Layer 4 of a small transformer language model trained on English Wikipedia (9 layers, counted from 0, width 128). Numbers have three digits each and are written without spaces.
A neuron adds its activation times its output weights to the MLP's output. To switch it off is to set its activation to zero at one token and run the rest of the model.

Output weights of the MLP neurons that the questions are about. A number n stands for (n - 500) times 0.001.
n27: 313611554503442583685115523628486619524378459555807279454436336612372587405611478468540450477600416384295783536533618472624687569361500227505605422438420436473257498562328629322626461498258463635381299444501588437456524494708536469508474434507487365600562602450568553510766613306565469384327773591424918481600634346527547585391275379272554558604603630660505533357801523460543464166536
n33: 564306402526444681238608432461518304512530335445656465580211660662743420676510619308413201486658676356654659521551589286281597539701574369482666641524477797477450632600533405324527154299354464442528345642364557760404464514475476620572559486402417468615354504280462658436718598461364616509511298645392723282486603313618586277397186735611207681349295859669743617438614356496602207697361
n44: 406676488498449371625497464373639708318518420320426600739466522491353306470401432530456482402624657476461434492525611600461733321455587439495542331433408461771246504508613515484630542564484517469425485385645215544387621327437454618409633599469359442517505556517400472414414498576563410626307542609594564510505422364574269568619570488521551458574368642439609689248718260509392299513627
n51: 612346463674442460460748333273590433508484646456332369639623500599397557390545412488518427408617260418707333581479646583496443273470619316585553527342499495471771622381733671403255556400381608390762657645336230585354436360430368548331279604484393475314288533428502577599364416611673442745500504457443656723543583550471448689678364481407654508386685487568537632458437469596539638290623
n57: 523422588419324464371376527351596532362457403583421566346499621589486417301550670583499430517351457556443448646562467550654478611594577706533404496654632596642548538341521269604663494661375443331483616595578671460436574434563527537343488580295578290724435415370489447633347459434567473741439578446511363514532429422585362526469350519535546542548421419547525516550267507262441638497694
n58: 470465355396469648537657649443476661651803820360307496462596121543458666698515680253396527596390201764505364530251696347363158594524408311321428412732713592502621591448488652367538523566399436600522707408539014622469698538272537365443504608579528448762446363412521043301475354435293513666750381502590620278712186631531528473240735515347549584465910618692203371493433451514409820781641
n146: 359531573433545382548488799401811491687517479344663404500398525104598591623545546332511584495552447567490275274394378637635506530513407409437589362677731799474255685572480490359632606545636414209298563419604068699482543822428433410377818453428319402463630313631316397480565328455402471482704685775492664397339303549674669509303380604563534361515928629580642583299501497580653442677411
n231: 673554589457532543580499615415283396524617577500372600368419459395488410396306492672577525634533261299346420330795384352524496530407422735324560627779546637461332406638322702401754363269452379410292350735541453812546621329283459525518548676417554409506640564554777453363555453459627476657600573768575553540546322319565614644545425584382541352641596411396437398468417554485588740594250
n280: 539349741696430425419716529418548639314508583443240620306358481467588415605496560514465355570453380465215396458601548286371543583437633638580725595657542631370580365386633398472707263420389588423520566587593441647645446622412346193395630611570265343535431684364409636636687760484471460504542669454945234205844762416299463355745238496610593102682560562467473464407630330513586503687519
n304: 623534357438573583706244552693654438370473544779377561601385493559458383465655658645623396458542575519530526695559629611724426468357389343562478497411322308569528139334390443274601551205649174775636721498573822274571432687380505424557404402402628517301448554643294651632814406669672465789361476694240189493456199316475320658419675413346510687390265728640337399553434525571470646176390
n317: 540520555290363447617413476648511521302280428529495406554971500400600444550407836182562664600508330503368556397534432428811320383457553603470669615456475597525313611387641427569431479358520553459546657583531375311655674292478616445351400573219411400579274599713485603569566601550733399517492485490455476491583411287380322572462221458622514444525618445408629541656408309402675566634676
n372: 628556364433413659848390361591525355485534271672201689576143490534636795227467576387601602353571510572540470139493497174482486545481799197428494365344377354618544549588520466567626701540568446702512466333500640359399597770350342687229556434491651458560727390384613406168469261520710242531418444489387389883491482711533630768445460605532496593385552671615498349478531309327617551489483
n380: 261597469592403730625646708248421578666699479380365294603645432453387670589404487504391688409652407627501286500495611393622648506589350275396722431373593554520682376475137427271770258219463353427465766348505687578628627581415762421662520566505658400442627360497393754277471399534496516309562458535262260504464367583195610669615696483514560467467426620561585543458635275312667384737135
n431: 590388354338343737354685594689492396564359840630519439513327649730431295585741893400480437785585438760634334444221587513562513702711735443621441467619346448563546461546280581805703408545558317675668700783107471520195431496215263253599361453397270317246531515550403497387569381364417688306284354394351534452805826489457534575498631401295339162343274838390472573313313881595536389581640
n451: 560593446472368549443125558727646552516258640489498362754574501472675605301422399477388598555593503320272444636703500624458664520550413512497479512404371712656481525389482337636474681701475718240646488484344606365343474455584456478546331698382479268689534374510342625545303351394513607579596384474431643523291409536361548582617377502372639456344616465527560411414547359532432521721633
n463: 814543504382519595628660380427435591389526508544422529556660558387534282689291524298601632596487355494591366541377372626531383625490455421373620533567634468556579576283180543440509398555411417527328530387676547417681642379381452260660341653687443418499350717627552543398299451506656115313308646533569766334413546470840486579353698483652491503477540325667814350238583585368649493331616

Each question names a token from some text and the token that comes next. It shows the activations a of the neurons there, in the order above. A number n stands for (n - 500) times 0.0057.

Then comes g, the gradient of the next token's log-probability with respect to the MLP's output, scaled to length 1. A neuron's effect is roughly proportional to its activation times (output weights . g). A number n stands for (n - 500) times 0.0007.

" again", then " during"
a: 499476470495471499495494471568499479489475633484
g: 577340643334294524632340225465475399631728555703440744413518702307750506371392633452542435425482659509662547430568399654261501536511653549629319440633484638728491644421582611701414720570446424406436401430508584534581418565522483447309367455593609547434627435572499483652310568452325620333501414444633743567465432477648406355475363587262578520384409486416190433397517625145497735401678
Switching off which neuron hurts the next token most? n451

" by", then " a"
a: 475549523495473498500481495476478521518471491486
g: 531677818511434261375603621456512472236544427591608447728539411273679521419508539437722579399389497406397676209602555421436534496422521289272569394692617544229543605542508536317582583492218479456131361581571447543470508649523474519468398365561465263453448520377545591308522748419742406466600551701563458627601517644437653473469691532537590394468389372471414581806423343508620517618679
Switching off which neuron hurts the next token most? n431

" serv", then "ic"
a: 473471483500483482500496476488499475498500524470
g: 413473409492416302431525526605399463332476515468524639348389811565518321255604473773486594622587627242470486607363505365486481387748453558715480397325661585613605444511490745367533360414540472667357561524045677600534509388701536490357757460483453604556707328521367699544693547494562487531455555356480462557726346336440620267395482516522316690606672448393540594457498385496267521638439
Which two neurons, each switched off alone, lower its probability most, in order? n463, n58

"ear", then "n"
a: 499493478472570500498489496481471497500500484495
g: 635616606273522492450567388392410638490284425366347243689470253569588502417515409727761573385490583431342334684452537654380429520611410552590587442461507532825446279367745381536396551326354519527402440469409647596513432514327450524631611606359574679701446671541323444703463624450527453637540511498672682462774521729334552549515482529708284596461520336489349408351328532458259508368747
Switching off which neuron hurts the next token most? n57

" the", then " air"
a: 500571473545478498493499499523471604481470496474
g: 505589406459392577338685529557068755597494442609563820679636560591469561432390355611461370501470535495407456744329560353535482654297220350377582572604667496359795543287496555562421327407361369332517464407448540794706397329581555472493311566485444541509519394395688579443560533542381421445480363528707593643579352335738530752386517515603733459507611424330559449601594349464428432465512
Which neuron, switched off, raises the next token's probability most? n372

"w", then "i"
a: 488484473717552470480494495491585488500499493660
g: 499266286196588480454726376310292261383543560537290607837495410537457521411738497616506629359601414653494555552389421498363630415426428480502631494749429554379579742575659696464567416462686726334471406603476532389614531546369321284481539645627314544397508345589562310604490585385509554602450545711369676555723575620322550532573426555618617379408545655397290581640381320455274547410541
Switching off which neuron hurts the next token most? n51

" a", then " journal"
a: 475495470476470491490499477484479485483942471478
g: 430645381527674411551422537587510531556399529475374460589506554568439437602401415498227347326660312407522515527544225742430621592628361587606571609484473537338463466604660468289484756469351477422327464854402517591541503460530332489482907574574303692442530480299688387628338405467621555540347605742671598503329523357355623463672690510665351348348267502572417479612449544248450471743517
Which neuron, switched off, raises the next token's probability most? n431

" H", then "ear"
a: 498492481523726481482490488499472488500499499515
g: 491716362618388449342301621497285401672476543564647379587401606588489249568629563523369368613388776458811599606550546606586364574583300707228473729735346576520500396557437432667417264507441594452263444702675488715532583506378430478575329551370801609422458527352387382466687365594368604548844454361516499509504497507356474642613310398293431527534539454491487377318393423510576520537487
Switching off which neuron hurts the next token most? n57

"ch", then "m"
a: 500500476471483682476484496497470493485500471780
g: 496470345444347587720461536529587550621351320333748413682377765400499408456285574691629438521521362378554294819384392700391568497509383359675388531379753253459456500311508607375601342279561507487594807615512500294557518492523389408570645505483483626642410638622476561453432422478514569566502306414502626326575742496577477329562587598710497450610430153589498651536281440302461616563626
Which neuron, switched off, raises the next token's probability most? n58

"ars", then "hip"
a: 524498472499474476483742478491489500479500652498
g: 644485413162562430341364382643446562559422669588359330258526216722559530703540190766393511441378589506537497249581717548458526509629484561594273680664533550397422374458648586557667512476337538390395393481604507571678654538468416482448528667401467376467713528487610315604336376605438663480738572335679362278481509795720574658500405642501417518624329539406388418383389538384494572542470
Switching off which neuron hurts the next token most? n231

" schol", then "ars"
a: 478499500484480505500494499500475743489500471476
g: 480559645421591293667522257497588694361530678720531507377505396354688599281618557428438733397402249510224406385314708478681547425502614642485581567337467336306642381573572672562592584535428487641407418259540455583584393530453610677418618562739466450601708360659437376297553426351492498698755380533512296554346689491321246344527533521328493627656481531368524550411540706487543425358563
Switching off which neuron hurts the next token most? n372

" including", then " Bel"
a: 477538490479474500475499473589475543667500475471
g: 507430398420387586650640584719597473634343571572493512437597495474450365437550452576709541315357334338755616510790451809496590378745368468550570706403390394085244623265314446655594621714697512663610451396411605422385327486389515615383539372473350422458492484515518450357578489292596444333462637489530584514443531483586573644533617464514688629472472397637369310609651711311346500325445
Switching off which neuron hurts the next token most? n304

" K", then "ane"
a: 500483491490509496756482474500479500500500472498
g: 557555499796553403541569648286522580448528658225442531690422442561613577596675576334541754571512396395603386397568330260779621615311488535413442632521396629576747385671515668298582710258284685389536657478550463452688439392445378518437586444439372513438649726177326689467538600426319583453559502429477298572371395406564346487547501639316389490644584392589487290506387506629467614447307
Switching off which neuron hurts the next token most? n146

"ors", then " str"
a: 964497493496516493498837471471476484490480557618
g: 422341361473399541836700488363704469446559437397464702812488329298425647651384542608472767566438354449703460439431371536487535589417420611519478611301513597536567557622560257297500475588716440505518581544586462424412464529498598723519582689592520753310355302503345410338461506531545430442490573515345686697514498576269485489291626349318575740141523613415570378518582323430343710519458
Which neuron, switched off, raises the next token's probability most? n27

" N", then "aval"
a: 500471540600483489474491498500475497486702499576
g: 379525482512504742530394639392526499568594699202496498394474450450348723667590502503425697625545454374517476709421725704610346400618429454439322386585574468549402490491395425404400579403323264536511720634368485449529338535646567473306391645413387732314513433256628236590446276411406559605640417570690451537540556385685785523421579470299594676770608557354264333369574713520406632503528
Switching off which neuron hurts the next token most? n431

"ight", then "ed"
a: 520493497478491478500485483748487496470500477472
g: 453346423533574499411557337620528540679491815743431477325656379728537438618455413477345479473594717372374304575653529603492359366647451691466296620522509549425620593534567507620395539350368477278577765552632384455603360406555556589527380415566420567316610548342411024591588239709735603508437474365254608444344378608613361663395564439477546605496478567570362759554550452607491332532399
Switching off which neuron hurts the next token most? n304

" R", then "at"
a: 499495781508520495507483487500473500500499481759
g: 572385665603670274588508453672524437539548429762665564392577455547691359479629442168521474564423733273588524465371492673520402600341570427255460435439582370503516587577541442580586387477594467307542568594453305259370606566607845659634419490399559604496625378424691582511100470586433756550451597730349431567494343567546563306584383394373573638446482175565427398462426525480601665384335
Which neuron, switched off, raises the next token's probability most? n44

"op", then "ter"
a: 498497498499482478496487487489480491499500656496
g: 496591426496570270397332549418400331361530330548756657489231504435724668459583406432704539583692413333708417666558526486467380328627393464725389670390495300464627431416520358680609371693383295296565571482652493545492531356546504277506518599362545655351577720458451510619656369247429686626807401469592496347438382464591587493665495718513635620357404452457641249327544609463382638548538
Switching off which neuron hurts the next token most? n451

" esc", then "ap"
a: 472471473546600482498481522488490619500492471642
g: 734525705253579606644588738660444603536360410383180577444486812463473534538448463439270522530386485496464777706622503406500405283410485540431480419502352320597301511591443447630347596520734531515778462420275534710722345460504699518593623517697346626476418590715511554416547569626292261505327455441573425397434582384696520492531537559472614475231355472512502578413347447225525588509391
Switching off which neuron hurts the next token most? n463

"\n", then "==="
a: 483470470495500499500491495498610473488491499478
g: 525272400459423399424748642650755664488538309547322457562600394476364801548175482178560669626427546433548659271421429435533339600405683497440393357418604609554298510580462425633389640305627371524621548637506675508320353491426622438354652555484374547596517636658598493227532445490627270593523511499464275627685433425605391489647387313469693629593659443441591599611524705445570346431365
Switching off which neuron hurts the next token most? n317

"1", then "s"
a: 484500494477508496475471474481484491474500474482
g: 490307361658500725696625336662322387502489645819573555572687504701565530397614518601505414621593516480561563328421566574553550432630389524466451433305463408606750724491428479372556302581377510423537505638655282588532608451538251785367417269538375669359361533352527217280372245747466554594376404406314399569410521642439568612264599637541506658315569549475288627543532542594460501469373
Switching off which neuron hurts the next token most? n280

"ata", then "=="
a: 488500493485541499636473472481472500494500628687
g: 630544342623574571441391681482651359395617661469561557454387507631403349667388413492531454553518375351546325611531360385493381424502748393444483490706599445501403333300687425447281654518450427647637348695627346269708320648428331560402332571445472478650547283565365640486429812467660298457498408540442454499438664537249526235745561316380609707523672560382609366494720572557759597538605
Which neuron, switched off, raises the next token's probability most? n146

" score", then " again"
a: 629498486499483500500498489470489497487500494482
g: 570422571425581453686490758512504294595408396368529621404283581358345437527575530361447413550534487566509568492361418372593601275540387511401428357466121418823542355569480421493696262679429606691726448214463623435431398305616567663362585526514563534701316558526720796540508357522400557532470546621383800466444737400527620455388537515538518534435493706346449699403570314483367756470562
Switching off which neuron hurts the next token most? n27

",", then " four"
a: 470472483487470496496493470478497494496497507470
g: 441610597474576526559601266375531679396583454596343705363185513405349701402475734731482341520498332649688428349535432467489497587519627265273497486618576465468575500426460483693511365458488578466712601606489636457839387653279366358387294500602569263355409377588510678269522384551547542396606512546724361746491576552358561539681482598419392386738569454532469465525434415294768447631343
Which neuron, switched off, raises the next token's probability most? n280

" without", then " inj"
a: 483482471473484500489500480545495508587492481485
g: 492294462577556359559584488386620241585441455604318415721530497555514571385438538621564432736278686543317177607517489567614432634282605375461452630425543380414397712593370314597365528586380374397470236553449466213548461351318428579469603701582767656585391655440837362614519311615439426482393676519569359659411637518645304575386472534539492542620466460501633717555516424409802583405574
Which neuron, switched off, raises the next token's probability most? n380

" The", then " main"
a: 498470471641711494493497485476528663497492497474
g: 522681367270453566514329511271512456690713302521435547380538645490648626375352312628808469547681693377438306399576383436421424627432747449462466767542670444558637465409596461303625231512475451513464490284447494447776318683466489723507373657436599306498494456510477610477753563537564153442495577488570539526624587466527359549535487498468729352589540514293171512435713382443505522514546
Switching off which neuron hurts the next token most? n372

",", then " which"
a: 493479476483470490477481472494487489494498609479
g: 568600517356338355267276582809380499458579445372577391439574573637416470570683252469386485471543625399528421614347646412406762620543370666631391528290626571374471607614797501564542292574453635435367445595389198324483676565785437447658456483441593579550370517566378609359503675677595508471506570531473580616350616477636591603483576428355436344348627279421547414483545507840462144431489
Switching off which neuron hurts the next token most? n451

" one", then " st"
a: 598478485471474499492478490479491519493484474485
g: 449415576384430506362430609262481782521424554595374412571497504505247486392579647627644704594573479433349464485404524530457293332485684623334727508527291519511588504729463563328550474682461491331716775401528529605512418445335506405405589598496862526577197460465184620622408460374361546585551299551422377341680569877599331456504689371452461696438535627521512579542262502521385533546506
Which neuron, switched off, raises the next token's probability most? n27

" government", then " of"
a: 485487482472481498485499497494474814500500499485
g: 557247654376386547403524601246532439579422581365516368516396494576387526672510363421420422593658439480657665446715695485347585617790635459525563286677730603687373499331483585601489523629521217285227493337504479656537835676403534473487332479715441335599510572474520439615636446574460592462277402568687509333686564757310378487500399477385392527633652383596469507438395608463376473275329
Which neuron, switched off, raises the next token's probability most? n372

" Ram", then "k"
a: 500478479494530477473494500500492500500500473471
g: 714625460605448554215475711534354596509353336554633403630681587581595416339274371465445608461605484621615463501584478516309776466394427466543418598407442508435319493663605635649467507658258631592440589252249448609478592452438617642596430764396526481431373476514567531374494468517448693495624238547664682376592603400261343445612561248331691362627315732732406408599590574295334492472401
Which neuron, switched off, raises the next token's probability most? n451

" The", then " most"
a: 490483471508750486499498487471517596498493496486
g: 524375542669747362529383575515224624307682488553471477433394681466581320345407463658477441572781549581397495520566356394346362657323682367682304606687563487525622600444450553433616239613574343462449557509567676474567527463599612640540514621600444282414597429692448320512396515582484379599809689479667542530535508566513495383576373550342485372325553223395275486426858278329651447314555
Switching off which neuron hurts the next token most? n57

"ated", then " by"
a: 471625499500470499499500497617497493491500573485
g: 456376423572437548449540419530634385385453512411697783533368611641677531695410601692266424444680551708521526761542229466406431651896561414599580545743512643523472508524518622263683409313470276592546579563338516645346448504467421561389251512555400640617616476336643515307612451282478507453307428460390400336643520317668731721311432541577346396499448609427432551451399316384383509508542
Switching off which neuron hurts the next token most? n33

" to", then " British"
a: 479471482487493495473500489702499473680471512474
g: 529346625250271433593414637547483508507390486598567566272412524424478586555468619654471331456559408661592746675539585835508650579875484414693371369494311434482112600455529623317599856581379517381435492389610613557565527714487383396232521494624402677447409410363312474538234413525624685412414402651392514488452640495663522504637404541496534347573609497425486394498417427448261561575563
Which neuron, switched off, raises the next token's probability most? n380

"The", then " in"
a: 496479471473604485499498491490631567498497494484
g: 388679589388336450513495385194531469360733305746333432610677437157444595347492443388624397638405637361246601254567557319340538545450569558634748286537556492366653599434529482209558455531382809391496360459371400571621585521565562493479733366617553469618390311578524530505591704354427477596527480715667548498604577479367551527606534505399587548643460487455472439811380404415747517442608
Switching off which neuron hurts the next token most? n317

" a", then " number"
a: 470480474472472491494499493474474477471973494470
g: 397690430546604479693635598767578431479470482778434579501380472600482595483508718395566562577576348374559422520431605652450576425247566362675373369584426568376313598401345559437772455644471553558451632592455428535325516591428646464449429545815611489395654473577081503354426522407570329450697606443413613601202568561474557597290298569522486295617519402305207416572545287513612610282675
Switching off which neuron hurts the next token most? n431

"inn", then "ey"
a: 500495476491565473476475493500475499500500529554
g: 459716515389598533368491513604306461531433458320428682224393295595244294309600378466731394319562687429842495589706317587440589439498447592735550553594450675496478353481436635799450447425525589493459481213279440493579531616442571518399561570493374469477520430322391589662531466245480642293629656518690402560565459391561462690649537704400384714634543499740398604452605411522413286426530
Which neuron, switched off, raises the next token's probability most? n463

" to", then " the"
a: 480470470497488498493500493670498482558470472484
g: 535440436519197769539316529664379332462416434537682542230342494478586636594531568593460451476509496812565607431353338633479779599635429443688611558514681496517321658530513626476480611657504443275477451396707495590630462522374603383598440521678468549317327169397343703620267418426670586216412395550450384449535590635505491440661663618660627314596490415473366462568232581589369455325466
Which neuron, switched off, raises the next token's probability most? n304

" Game", then "."
a: 490490471471470500499471483493470493498500784470
g: 593609597473651449582310632730377413397314383524513220550471562686520656493354575487505634713341424591258583779562662364684486361577542442372581347442439600289526500450548627580448490402601286501545567600484397265331541565709341423714475423446518508746198468576536592555441473390668159406457331571191414572511625467378411395640533420408550585384681491686467758541614442660552504645399
Switching off which neuron hurts the next token most? n451

" Gh", then "ate"
a: 500500538612496499492495499500471470500500497495
g: 565563556458537578649382413509648480686425393564551441510625547655634745704729577457733515601630418386320719530347512526435440608746511570311345401452332519476635500350620613127430466590519499566584324550425460176563565398568717602503330651363466682396668609336215486421398554565509651462611455449516777591415348258571372608384332413359421593497499526475541230500253493434697454372478
Switching off which neuron hurts the next token most? n51

"ially", then " support"
a: 471482525498479499499489473619488495727492504479
g: 391456329560203615650628651442692410457464400372485581725594361458415612565717466488547574399515448560685136586453423439520281814508508522575369642478623522478413361508384493295667704450320566532152469615475354408656598548448694634578565380438470520420357518509613567324718420324459251727713504664576373521575650511400484552510414850527538421597529500373492477494382246590455403597396
Switching off which neuron hurts the next token most? n380